Layer 5 of a small transformer language model trained on English Wikipedia (11 layers, counted from 0, width 64). Numbers have three digits each and are written without spaces.
A neuron adds its activation times its output weights to the MLP's output. To switch it off is to set its activation to zero at one token and run the rest of the model.
A neuron's activation on a vector x is SiLU(gate . x) times (in . x), where the dot is the dot product.

Input weights of the MLP neurons that the questions are about. A number n stands for (n - 500) times 0.0018.
n5 gate: 628509610712570351438516649295565557602355397414297454597536503346425336466355431353474537459401266758337446697599422748402351472585267517500785563392383347646570424320603610515079576331476371
n10 gate: 314547573443622357594472503498736571352430257561437353441280686484415514517759554412466633404575512608513273363631635153181279518757461441572380500504489605567273383443504360631542381252303536
n15 gate: 435488467428446640449628390552500625304620569249538579661698522535393591584345651405594636544681666588456627582488299459262447576363566777422365465193568655343400654380352253622544620496525459
n25 gate: 224465579530273530407708336516257579279414565355514364576227419693598682601296554324333244205525645491537398475606456433308630494312525697328384692495512435293607614502555363618466291436627413
n40 gate: 478524478580417364419534584582626504701304335493324489034372369722369508548614259472494339555443577208559369523466557477656568463540550457571552560571562809675506517471453569351579470558476546
n68 gate: 434675429614321483449322530708522391307757550225508230567309461693624563662598393542589573486476476524315454546436442362571645622501537329411396563731175283472389434548637385396491416535403490
n71 gate: 681541501447430522528522253332579584476395454577465198548564584570501300545513613455475840162309418657647406561556486400758425492534285730548703535401533520595596515516432527274542607606417611
n84 gate: 674557669263382404738605531372638461530571681557286338569642460488565183551752501522614653590528571312525491468428444476483351554448284462664500257331760623679590634673329338410393436363440594
n95 gate: 591358409492661313771566631522620580757551656309601733459598322336370443463683500588398421620600588502399601583375465688543542407530354385497311414388385534612435570531268540381209421513564689
n109 gate: 506458793523566530449538314208580504733367500406348703375618251616512497394500412506505445465549509462309546357426387428647371552275549532359375331737487460664600768514294623636521511329500301
n115 gate: 439630253511575115694464646690494323492319522623456608495512367736505562581726504283720593459372416593713584268538763386635559397451464326566411532703519600557552362434461476592480305520469336
n148 gate: 585713415482526822665491536350567458562319481549328514482245559599318577665405414615511481347366691532592511164542463724608518316726453325553484599339647781638608782816611572546582235457478528
n153 gate: 685404370461394716603528234517578594556839465491429443649619360484168416203645459451469630516404668660577304428690701582495464582327633624670163573188629450525530593309448376785444367706820492
n165 gate: 740343431698551411564663643343518244334471312678589491564377653555433466724662484555484606279560598609328687403634225405378372512490302503405593428408455742594334789416170562492475386511472568
n170 gate: 643474301454555677688617479528461504647420480614511478675443677361607575467590402583523680496545374790731554440395335495503412461573578871620494182504406511501672510488422328586586350393272264
n175 gate: 436504523455587442556331573436444487399198305466550503628610584247391547559353438358530735320791451581353449518385553401592465215578454285558804590479363348418464633498897576461613474510546442
n5 in: 411549658587519434509631601510479455680600346386169360386553482250516523516526393542625520528511513601597559395424208603567444371478287235288399681326533373569458439595667621424486416660554494
n10 in: 577254563830400315489685466202782587779140406361572518752465249469433395369500416616472607511520451447459450480552597318575515354576513434473519532672524474446401464561198735506549296658482542
n15 in: 343399536556327643622683258454463397575463489464551631286557254510718285500513494611608443474409428214369506446538554497595453341429380413529371492340468295351361534516508301508870635453494308
n25 in: 387406396513496529556377420436505532397668571525441270796461483640281647309681400692375421324635455433716582300699467372567786647397472568276672558615479566333457540484246397404482563499356410
n40 in: 694453598856548443370544464628599650599450424381505573347132258584487647530351468497385340655458566536331534486498505639571371480299627532504534337366422432763497643540569538533538437581615498
n68 in: 529517324547664612469652711509425495391679508610423365565328649707552278516301472522680488507687372236518318465548740523485663534491446451355531506403565379526569532410596399370316481391665286
n71 in: 398386381535710656572457380759556614413530324428384643614360477474609724669397355427359514575254251467684348453448357435377484546503616298560531509578598520514710479589698638393590474650432538
n84 in: 463432754694418569490684452427447363791346298542760421534541587391729416651632424425540377639618747600542634430384472395308458701435654389747344377524452516459656419584557495635682437254442482
n95 in: 588556454398692475401357478570445452540369387731309263191057663733554437605585414469485601589617587265501271509628482683683667476442447544606647453475431337376706519511643630480685766522518397
n109 in: 410394640543561694349463515549378435520285529404322558683357435616577539357476327519732319612634450205500344679607287453263430566612564424397532498489491502602687557299288532645387428373464260
n115 in: 547351616625343745594325693652334698534477708385373719598440438611684578323522624536492575623272667469796426572453491379500588379389348337556661491163390858662413741755650719613337681593585539
n148 in: 369448567616601498537540613267557558631605636508283323749356420378593563425626813619485475713673621692481672377763472642465503464380401392518599511666455558421481678696538477634769427379498404
n153 in: 560465531624360343718427494593297470552510526516411777670562380421645232634304610405509700645243445554664589659306363705688684273552431535492869550378372433428545552475654537439289535476664327
n165 in: 614541407398552239564318615509455806776237565465369432609351625496480345570633524415434696487757501535462622456368684531273630477516565679471430483845324568485377612064307638319573380711398579
n170 in: 418483522479630624441554608469497454646283630712607385546366584637479495753456378307591813548311380744460629362628515502658706373383561556408504456470627515263494699363470334535652646550382419
n175 in: 369525450606568484403214384345581584506375424672443451565579414556584496526313368635527611408504417769297691500368397395159266439687478579488427324478450763525535519716609689393405415565544500

Output weights of the MLP neurons that the questions are about. A number n stands for (n - 500) times 0.00084.
n5: 272409647194366550300559387868583347547583715326721603593304650632497586377633555382436473376622787304594613687440510413742597517521451750579439412609490606411360377593425501521774395381581726
n10: 344650407427504473518205375601121582262674597458363475206433587487601371494364490531507399573325806719489414604352319292403552745768360491568404526451276723523673551623588298396370612348518470
n15: 423592696416559409470434506658610602574469718428382402331436500172310369483420342504290405285327265374557458518676618392623525616593497438540355436716460367535339601870652331286754523439348649
n25: 519688689972470176537537470553832529125566441480471410667271524488417483499602840252759605552341439409814516664428649459596577380520415537454457382551476587539448336657543765578382472608521670
n40: 495373386238410200537491611420674396585596452485579561556765687280381406332447799699465514508660761400784588585532694469381613636663459420419317365286589774494362448635577377488502622643564460
n68: 465503511467355454395734617646428616643577654479334442596785793683278603475360483638436436572612477430814593283464375553283495628729736445337505563647301433518330453566516441562548412607305660
n71: 615784630730440549697539613266479510620385436238347523343469230238547370331368460472411491511445464523366464379636398576524732443544660329435560410332422678479349770284623543567515515584621697
n84: 609672134257623277406372189482472572270381535587339691331321638611353480462600599444596496498472283497235303763606629542404425439691258569542583521256332444498421541516487216506273557561500564
n95: 449434665501354270593613458431532391639568383498692677756874386490300552455590587703454506802587353537362590357509700323391480441525659541618479497499728562565119382481372276471614400569625515
n109: 424618633306435485589470610458487596478723287565307371317619573168682591374510494347317638245634490605662327414496660660653384479414631425540447522540668599579535425670251452229968454401351520
n115: 704525527499621081531684224230749215279567369557401483399578587341513600840560510471556470340550568476164511134405647543423449509649569466488517557671612308423666214468384282442573593310620496
n148: 492403437235474383323643470415407476511420558572743802500631360553563341399567262620457611695535208554642393624760603497666621609230462505525289424559360579449520893468316542698506453150714471
n153: 197376340398721498482511263299447457563598387531622443626363406781190761559532518593396546233525631360416333422739575637450697542369785537577275272516668570434331366544524481829520433514460643
n165: 420472482563636550485254581615420334536434594312540380506643421421321192442360576731632440469484460490251135418732435436491259472478326313539693769443478496279317446550595494483067381527850414
n170: 657586484379402394743491270570680730465533511452322599397485504235399494433388738692388545833606475353565415442641425508441352637682364488692708464588508643526465557535368477578317348445375346
n175: 419670328298419558362530595472408371357217366375462398605666341396547427516613585423583453652526243314518549620454605353549604326330335275607538507623428144093630559289676551527653254571482370

Each question names a token from some text and the token that comes next. It shows the vector x that enters the MLP there. A number n stands for (n - 500) times 0.0073.

Then comes g, the gradient of the next token's log-probability with respect to the MLP's output, scaled to length 1. A neuron's effect is roughly proportional to its activation times (output weights . g). A number n stands for (n - 500) times 0.00095.

"o", then "-t"
x: 474424405481576240626570575299583556633603580524550460489478508229366607566648496631459474400406542583673407563661580428660683448632319429303360354416411536417427544486638583644544462427452344
g: 307646790384444595566737606384548641380385538395393440605306591388333484417422501538331749687566479234488389389322367458523550512483815551724500379334407473387683539542591720454418343330566587
Which neuron, switched off, raises the next token's probability most? n10

" F", then "est"
x: 400485463470507222380407561467507389409563491315456514552545485503454678608518523597314318522533524659445469533701463647695313202545522447789467346547530425408531674351525576601423655609643384
g: 517285719624626541537490440526145237471413532721523411214523535567542657664502220575442640337630549400548405183565620424313440414496658531684627518450646500419288535511458309561516547646509411
Which two neurons, each switched off alone, lower its probability most, in order? n95, n153

" w", then "ater"
x: 501456328517614302306649539443474561369552529458452525577483570702654501534613556444611309490331602530652168516570514636405521350458457679548462458549439465532495461481483275575402705748468155
g: 392648482496469374484678464371449609575701236529552502511289432581641548524628310635600559333397482526711767619615444823412621684460490566303562475229460660729581527792535511600490298461437390
Which two neurons, each switched off alone, lower its probability most, in order? n25, n153

"h", then "y"
x: 765571608368605334560600436428674686425728634509458822338531601514504456639480567679519314393467510490487364331450575686588519641456536600418278474621604475588554541368538514391284673589461519
g: 576730539485515497393444611571296512633409371514619742530628682555728468567704305626302578481652667381517614558537346541422719405567401403342795337559586615524841577539601599295448636429413666
Switching off which neuron hurts the next token most? n84

" a", then "id"
x: 246494496355457347492548496335423357494445291382494499585345656522414535668448496506709552276383711404572520588303443670605486500485348514610368424402624370549615335379479623480580598594647390
g: 591647555541539466337287705587505682330587591645441318452571290593683505525598660662524330407367401706456744511428317484579412422508373872481431604567416459156449397482558570535440699423480266
Which neuron, switched off, raises the next token's probability most? n25

"ed", then " "
x: 550467429520567232592645593628273346490507594521526532616428370267437591507566726394625476397318581516513495617406415638513497301506519503284410312408599362739592566393600530333567599379488531
g: 520532327449488399447382533435597248599617395277184380535261541457541459232500513619542655396522678242424214247361373244411591454687565460562601521489349644472451428545385418686645366509407516
Switching off which neuron hurts the next token most? n5

"F", then "rom"
x: 518402418415533349404328482472477386444590491337440556527415474570383605626498512630366292511467590614575561686630550765625406283569559514830342348606446432634576778351435521670261684597551447
g: 404572359824653456303446541540647368540301433617456232555651598182530590586414377556596754512615445470626591620491726651608408620728401547697498472643511313335423510437437523338315341612460596
Which neuron, switched off, raises the next token's probability most? n153

"ap", then "ar"
x: 405559333589570424724231703577556498423631420632483566586601478249551492554541410707346193494682573333651328424546370597572599559264507357655390482704411526520531432440464760599326553436510649
g: 498203459416452348315511433416540413487375210581508500561736478476420584476350426417550509552226545481662509586432525459533416549643213514580627733531789416515666402419467285684408848309607415
Which neuron, switched off, raises the next token's probability most? n40

"ures", then " of"
x: 497403535394523235636578531432434496350576600453484524751565656435348365437708518465585527383455663403563393525471533615545738498416336448343282472354509577456491459609586564443709677384477381
g: 442725437379404459547336460454502420402582637491645449514664633488270704511374281362561655583247242430641467627545552526434423499383586460273217653451407733499247485475687499541561345459590814
Switching off which neuron hurts the next token most? n15

" in", then "ternational"
x: 391563356494477236661472436600495427407357472443535544361209559453595615530563423385665352301469643404607393393439475421412432380672485546556532426330585534425613526501388694743481647530520317
g: 407620724349558615643513430323500698445404477553517503345520524507458173721207597426507659620667475462388516497500576470398571303509725504411618574713483339212592298498440588277528529252469277
Switching off which neuron hurts the next token most? n115

" by", then " a"
x: 472630472524611278604488455500493439517461473413417604609457608450457609258576553436913334353420623538577412371280450196411381405532416297495449425425561536446635426611470574579499569547411346
g: 394516496677464515547663415759641478485576447459415287509613289427600458452692340703232627305586629538721627528334644352358538530477284532444612519365464657686667202511428513550391694293571648
Which neuron, switched off, raises the next token's probability most? n175

",", then " an"
x: 750476548382544345474570449422482470461593460578369613600439556342435540315647491391752505497328562513546608527229583510421571527490387361501561508355786253322624530390526493692668752383441491
g: 294528439649311416575402585655614393574603442324347585583469782295517623544517317484545479310313684778655729558343375683367329404377417621316419397392549656524466491667609636521570554381440739
Switching off which neuron hurts the next token most? n175

" |\n\n", then "F"
x: 479298418460521492516520567160534276627493367447398600468235418465583401353586614345584268358316452450435460437403401639585807298535307486658488379599502413393391587497390420391517527574515588
g: 420547665491356511294402727197522384416593426490611369609405430424373476657309382605647657575362649463533561471486481462321448370552805734706618714491526463552519541326445632628657636694687255
Switching off which neuron hurts the next token most? n95

" the", then " count"
x: 406656482315502415486571402531482488530495276434486468797491527501460573599537608454783432263286824465534411537384503510525505318584332484574415376356652384552496495483526571576404590651458363
g: 619634489394556558545394555381397671486341473518557245288369562393389699573686461359466399382326462289348467671457322791498553542524682540149665625524603483465512414394500170425586685492442318
Which two neurons, each switched off alone, lower its probability most, in order? n148, n25

" se", then "vent"
x: 461489389556431390536458488359275615465377512606576520445572679395394475702679562268593450413390533469673429704558559471683600458591345605544596406647441511541515723482425472639473652245718236
g: 471394444531616582579694379216611458571361399393418384587638601370293564338553395592582660620386387546451380525666471394299461612464309409869797522500373347296810558643519614475495436525559653
Which two neurons, each switched off alone, lower its probability most, in order? n5, n170

"ment", then "==\n\n"
x: 530564555462432141704556707570505535454418528590550559666517456489292425490603634358573439381500570451558260562585477624658582504562454507264329470413516534603468473524492431554702586393599508
g: 368370572591554429442428464497483463512854468359502680647370609513526597357353743397024299589428483329582393243429681588425659513496471372506559276375497511463355446434528392388536482430346718
Which two neurons, each switched off alone, lower its probability most, in order? n153, n84

"J", then "s"
x: 564434695461582305497242428473359257634531585420510546278569422518269597464567685586358344543652420433623361394578445539300450436429552364564327447603673456543492588416425639398638750393467460
g: 359721358567258510634333385705742580318684586571582364352664257493544458522535641456497432374684552312477332527263401450426212435364476649597307488667468536451280547544398643521570634648639497
Switching off which neuron hurts the next token most? n109

"ate", then "-"
x: 526617236517433384712492444511379454495522385433649541550308696454326513431726693370535470369485533350718471593486354600574387663596535490380217389467551305245485631433493627638532631477479549
g: 320541595492554400566764778284592474546615594474617459396528158310480442746666540562529297389552363423277430465506636469681351358437619569474304257599368391368755538403422496442476504341488355
Which two neurons, each switched off alone, lower its probability most, in order? n10, n175

"tern", then "et"
x: 506354641531350312657460520605457752493449438724532463491665518408577404434499573441590474480694445477568261429533448593779546627601518680358332254530549534640463726435364345722590639494512500
g: 373237366356412443512626296552322618636466676314389512561610428503672631594598488475580664534500297322513496385774307618288398275405406444703374413766700540281390633550499376615515408447430421
Which two neurons, each switched off alone, lower its probability most, in order? n71, n170

"oc", then "als"
x: 209395423598510483640485574443408474585468462566510622724510578512563611784376519520338423272621543425688266408607445417632610499420510479533405543602815325744564498575478748422519682511527505
g: 601402458717330541395472722655444539520398532554517611361476320838516584401643505579284219397587377552614756504482510745570469576454551407643568572466235389524707329302658478525289505542563731
Which neuron, switched off, raises the next token's probability most? n25

"ure", then ","
x: 311455550423414240657656662514470580455426420601576622672517485509369591528611665362482407308440643273507344548553446593473565501510449444295272414257518563502512504566521411449707572349419509
g: 727545474434398552524502653331425623312665601496436479525764417509409362692347566501447531523621289338370434405693600645480628514796459326670504760600489442758450623670556356366524847454523558
Switching off which neuron hurts the next token most? n15

"est", then " K"
x: 541676448596493274707375479518449554456732452446445481662547415450433565642538531280567437336411655525591273550512456616608415598609521513527329467401612513771423628115556527451488580401496666
g: 298578492562354412429438702625473367502704481335609558307430503381436436314598567479695508482415607417378462220794460348628389464512580143330660461217552453410741437344655388331543553440456529
Switching off which neuron hurts the next token most? n165

" a", then " world"
x: 245471522393486341492564458355421312489447271374494505591420705576428565634473485456733587304379691387586490569317458663623498460534357493610365452409609352571659356328509617499513599614627373
g: 455629482486467593587550671609454534208425573598424332449726446707300509669615607421405362468372486302279537400672439765504722493779405460408681523461528645365512378694694699403371341414425649
Which neuron, switched off, raises the next token's probability most? n25

" for", then " her"
x: 481563554537673304454459394647268416462491591389387579561566537339516506552580563315619482298399624455495340432354408260372533169548434466586553313341556535408526513497394596589620657614513451
g: 631571340506705540712535366769577517305536582533408333464503637672684160441600651593587531622702483523692311442514647481432356549469412399462256562577547577626768331573452620732566466268566460
Switching off which neuron hurts the next token most? n115

" se", then "en"
x: 438487415573447383528475458358267615461402488585573507439588689410414478699697543251606418406414507490653406698551552461665622470561340617576570394658458534539563690480453508681471637234717237
g: 399239533514433576563688497479527497265588384525440772367651573538872419320486496798797452549389474586470392705503589486370598483522555243390443610593463560662643431495732376371456475293599566
Switching off which neuron hurts the next token most? n5

"on", then "i"
x: 280570716470598275535569402474337688579678519536527519657571440216465591473373461488589568333478378374573380560558615341638466517414474417546458514377434639328633729582520702582552650605385443
g: 609780502651432395540663783661391643453671632487396500631714597506496652487401640504525751440462654315712426503624442624550390219836630418397466471565643178587408435522535378531450502491572499
Which two neurons, each switched off alone, lower its probability most, in order? n25, n68

"on", then "ment"
x: 191472478436675322746556552483434740549688524640551530544419372202568586383409603577536642300437496333576356516472531418600388529375436610440390452281449468414609634545475573619637602464503515
g: 236513370467604670704326584614589756470429603540308499586457503644624435698496568485380434553563563360376605653604468352455529692282459604511322438406518437695572396574143415479538152318680449
Which neuron, switched off, raises the next token's probability most? n71

"id", then " for"
x: 209692473704557346628549598534429562522665447544593552661430405460344485554506363617689362337445601323655307564349421557551591614512490379557434317748436489348555505565628531415483694437612561
g: 542373328471647424467703521499420526528477588646505353679504652371498626205364652497669586352672566705525420350457501741672659517535671392226454425869430437638577698537366496584418695338452475
Switching off which neuron hurts the next token most? n68

"'", then "d"
x: 636421670329534327420737399513378360579587391590433547573540383466539473581613760589586306431457621472648442558345486412571576472600223432639259416392465430731630362434388424403554647517602426
g: 456469482456462432621867564468516538519484406584656211179717601428444437261534523664596603553396523597429242487470527243358537386502747481588496482636511497502462723500663729287402743423449481
Switching off which neuron hurts the next token most? n5

" g", then "row"
x: 615386566349557451496402552321284570467467438457503523518586540670565497671468597500739240503632459557813368399445522717537585377291379558665312581627714594713370758452616433586426548438493368
g: 662426675628686617734467476502463548616517377525621539585205646551530539464398524292576360555679575442490405483381536524692703896334375417319356382239635737490357402485458550637574451529575706
Which neuron, switched off, raises the next token's probability most? n115

"ia", then " and"
x: 516441550467460282714613628342458462429527511530588550412463588376285545302573447481328411335429658391539409405664418567610513625743362411485373359408452517530586561550600583634717461467319312
g: 523598585646468488439517452268700454409645527627538630478366412490476455196572381706206607602566551574404533652510295739398834463650574526488471515618547356639521698590721345519425826473408619
Switching off which neuron hurts the next token most? n165

" B", then "ec"
x: 407462560630533256470314393365473453479584419505478587528442763378434593405426682698621342621446502613395450628604508717756420362371519617649393521510626458651418521373651477586390665395551335
g: 549431317463838573591366452542322376455403734752510344370436469563413410560669340422365419644391440248601390630590352503504582648595401367560519338310403677268454410459582556835393649366535559
Switching off which neuron hurts the next token most? n153

" w", then "eb"
x: 479473382573624334309676532509454542363568524418487592550625574704717522566596531451587274522330557563641177524549498615393518270444429658590473461586458441518555496431531305618409689753503188
g: 641622417452593546429253588211701450633579602530524570674412521661496395821499484580390398614277392649515556627356301713351552417638408393597622268286588497584332553548432842548579555492428473
Switching off which neuron hurts the next token most? n5

" has", then " se"
x: 394388552379503332495688551640316463449471439443337471469335777375517454499599617542559316231702575365578260472410596584453615476524335547331531460296523514547403592647536558521474593498575429
g: 715425466570657410355611377340573318614204393448701445592510712237347548347585538613516450514379521319287525430383185435647534261528514641605449747434469542504583439434567530526457481591627178
Switching off which neuron hurts the next token most? n10

" con", then "stru"
x: 425330267401326293509573384506250597334460507678415525441404514462643714621463441359616562415638494477382388494478445573582385560651482475543372340361505587297657638678505666519412671567611404
g: 292608422379321532542564475553403501447417496468388388452419817416539331468545366451522497468375431625329718581781570524295361591448777696616437644348426448556640427581457050505382510468568733
Switching off which neuron hurts the next token most? n25

"6", then "."
x: 536367378401612408257537534377477575561429556511576560637496492369288665579718536604444295268445578430638537359548417546398437551602563467550301508350478406410459483552537427285724716581283544
g: 424274396376567597500362377458563474426372694623260312486505612578255429624581566734589589513578566540580402535817689706524315372548722475367366632680333643515706246381540663569421503583575433
Switching off which neuron hurts the next token most? n153

"v", then "ir"
x: 442653357512553322466415619453471563507551609873401582549552519524347489668565258606571454352474552322668359540538583541779610502456464295510226463695569342660404454613596384533393522533577446
g: 433768422521534445534533401638623379637434621473489415556173487409564541514744544471598326594357451645631378509782711306496689430713410600538239591337525291622741576466520518674371464631318593
Switching off which neuron hurts the next token most? n115

"ing", then "\""
x: 420543459496610182616563619629411410433510541420494474729500419331322642500528613391591417332434566391530448664481305526407559486404503526375286323356567562410629574460587557377603552419510489
g: 509353550491606363383291386350657488279660584504731751664536309393587513535534502575394128548617545382551506484556523412702589546426645491628392610869599688615482611576495527354580690477265479
Which neuron, switched off, raises the next token's probability most? n15

"form", then "ing"
x: 449594539490464288553402692592559472462481601572453521704406370485423457516706588361476241361613609469665155697407424592614621542386478519405430312426451447613407482438500551613584627230519366
g: 572614605498757557640543608655734680685478311578288689265431347601369453695441446563456485542486566445309380613481542453309468724399381494357174512589431430164495440532625556389431476680366577
Which neuron, switched off, raises the next token's probability most? n95

"ment", then "al"
x: 514583535472430146700550711563510530466387513577553563674506448497302428501613628365564429376501586461554267572578459646647590508574455515252319452414513537597473470520483448569708580397581506
g: 641729443501477490522313613527464611638169436702616399258509238710428285682485455639557565449772530624573545735687470410601594499537532495604619684704489509612622469606560426375536369675629310
Which neuron, switched off, raises the next token's probability most? n84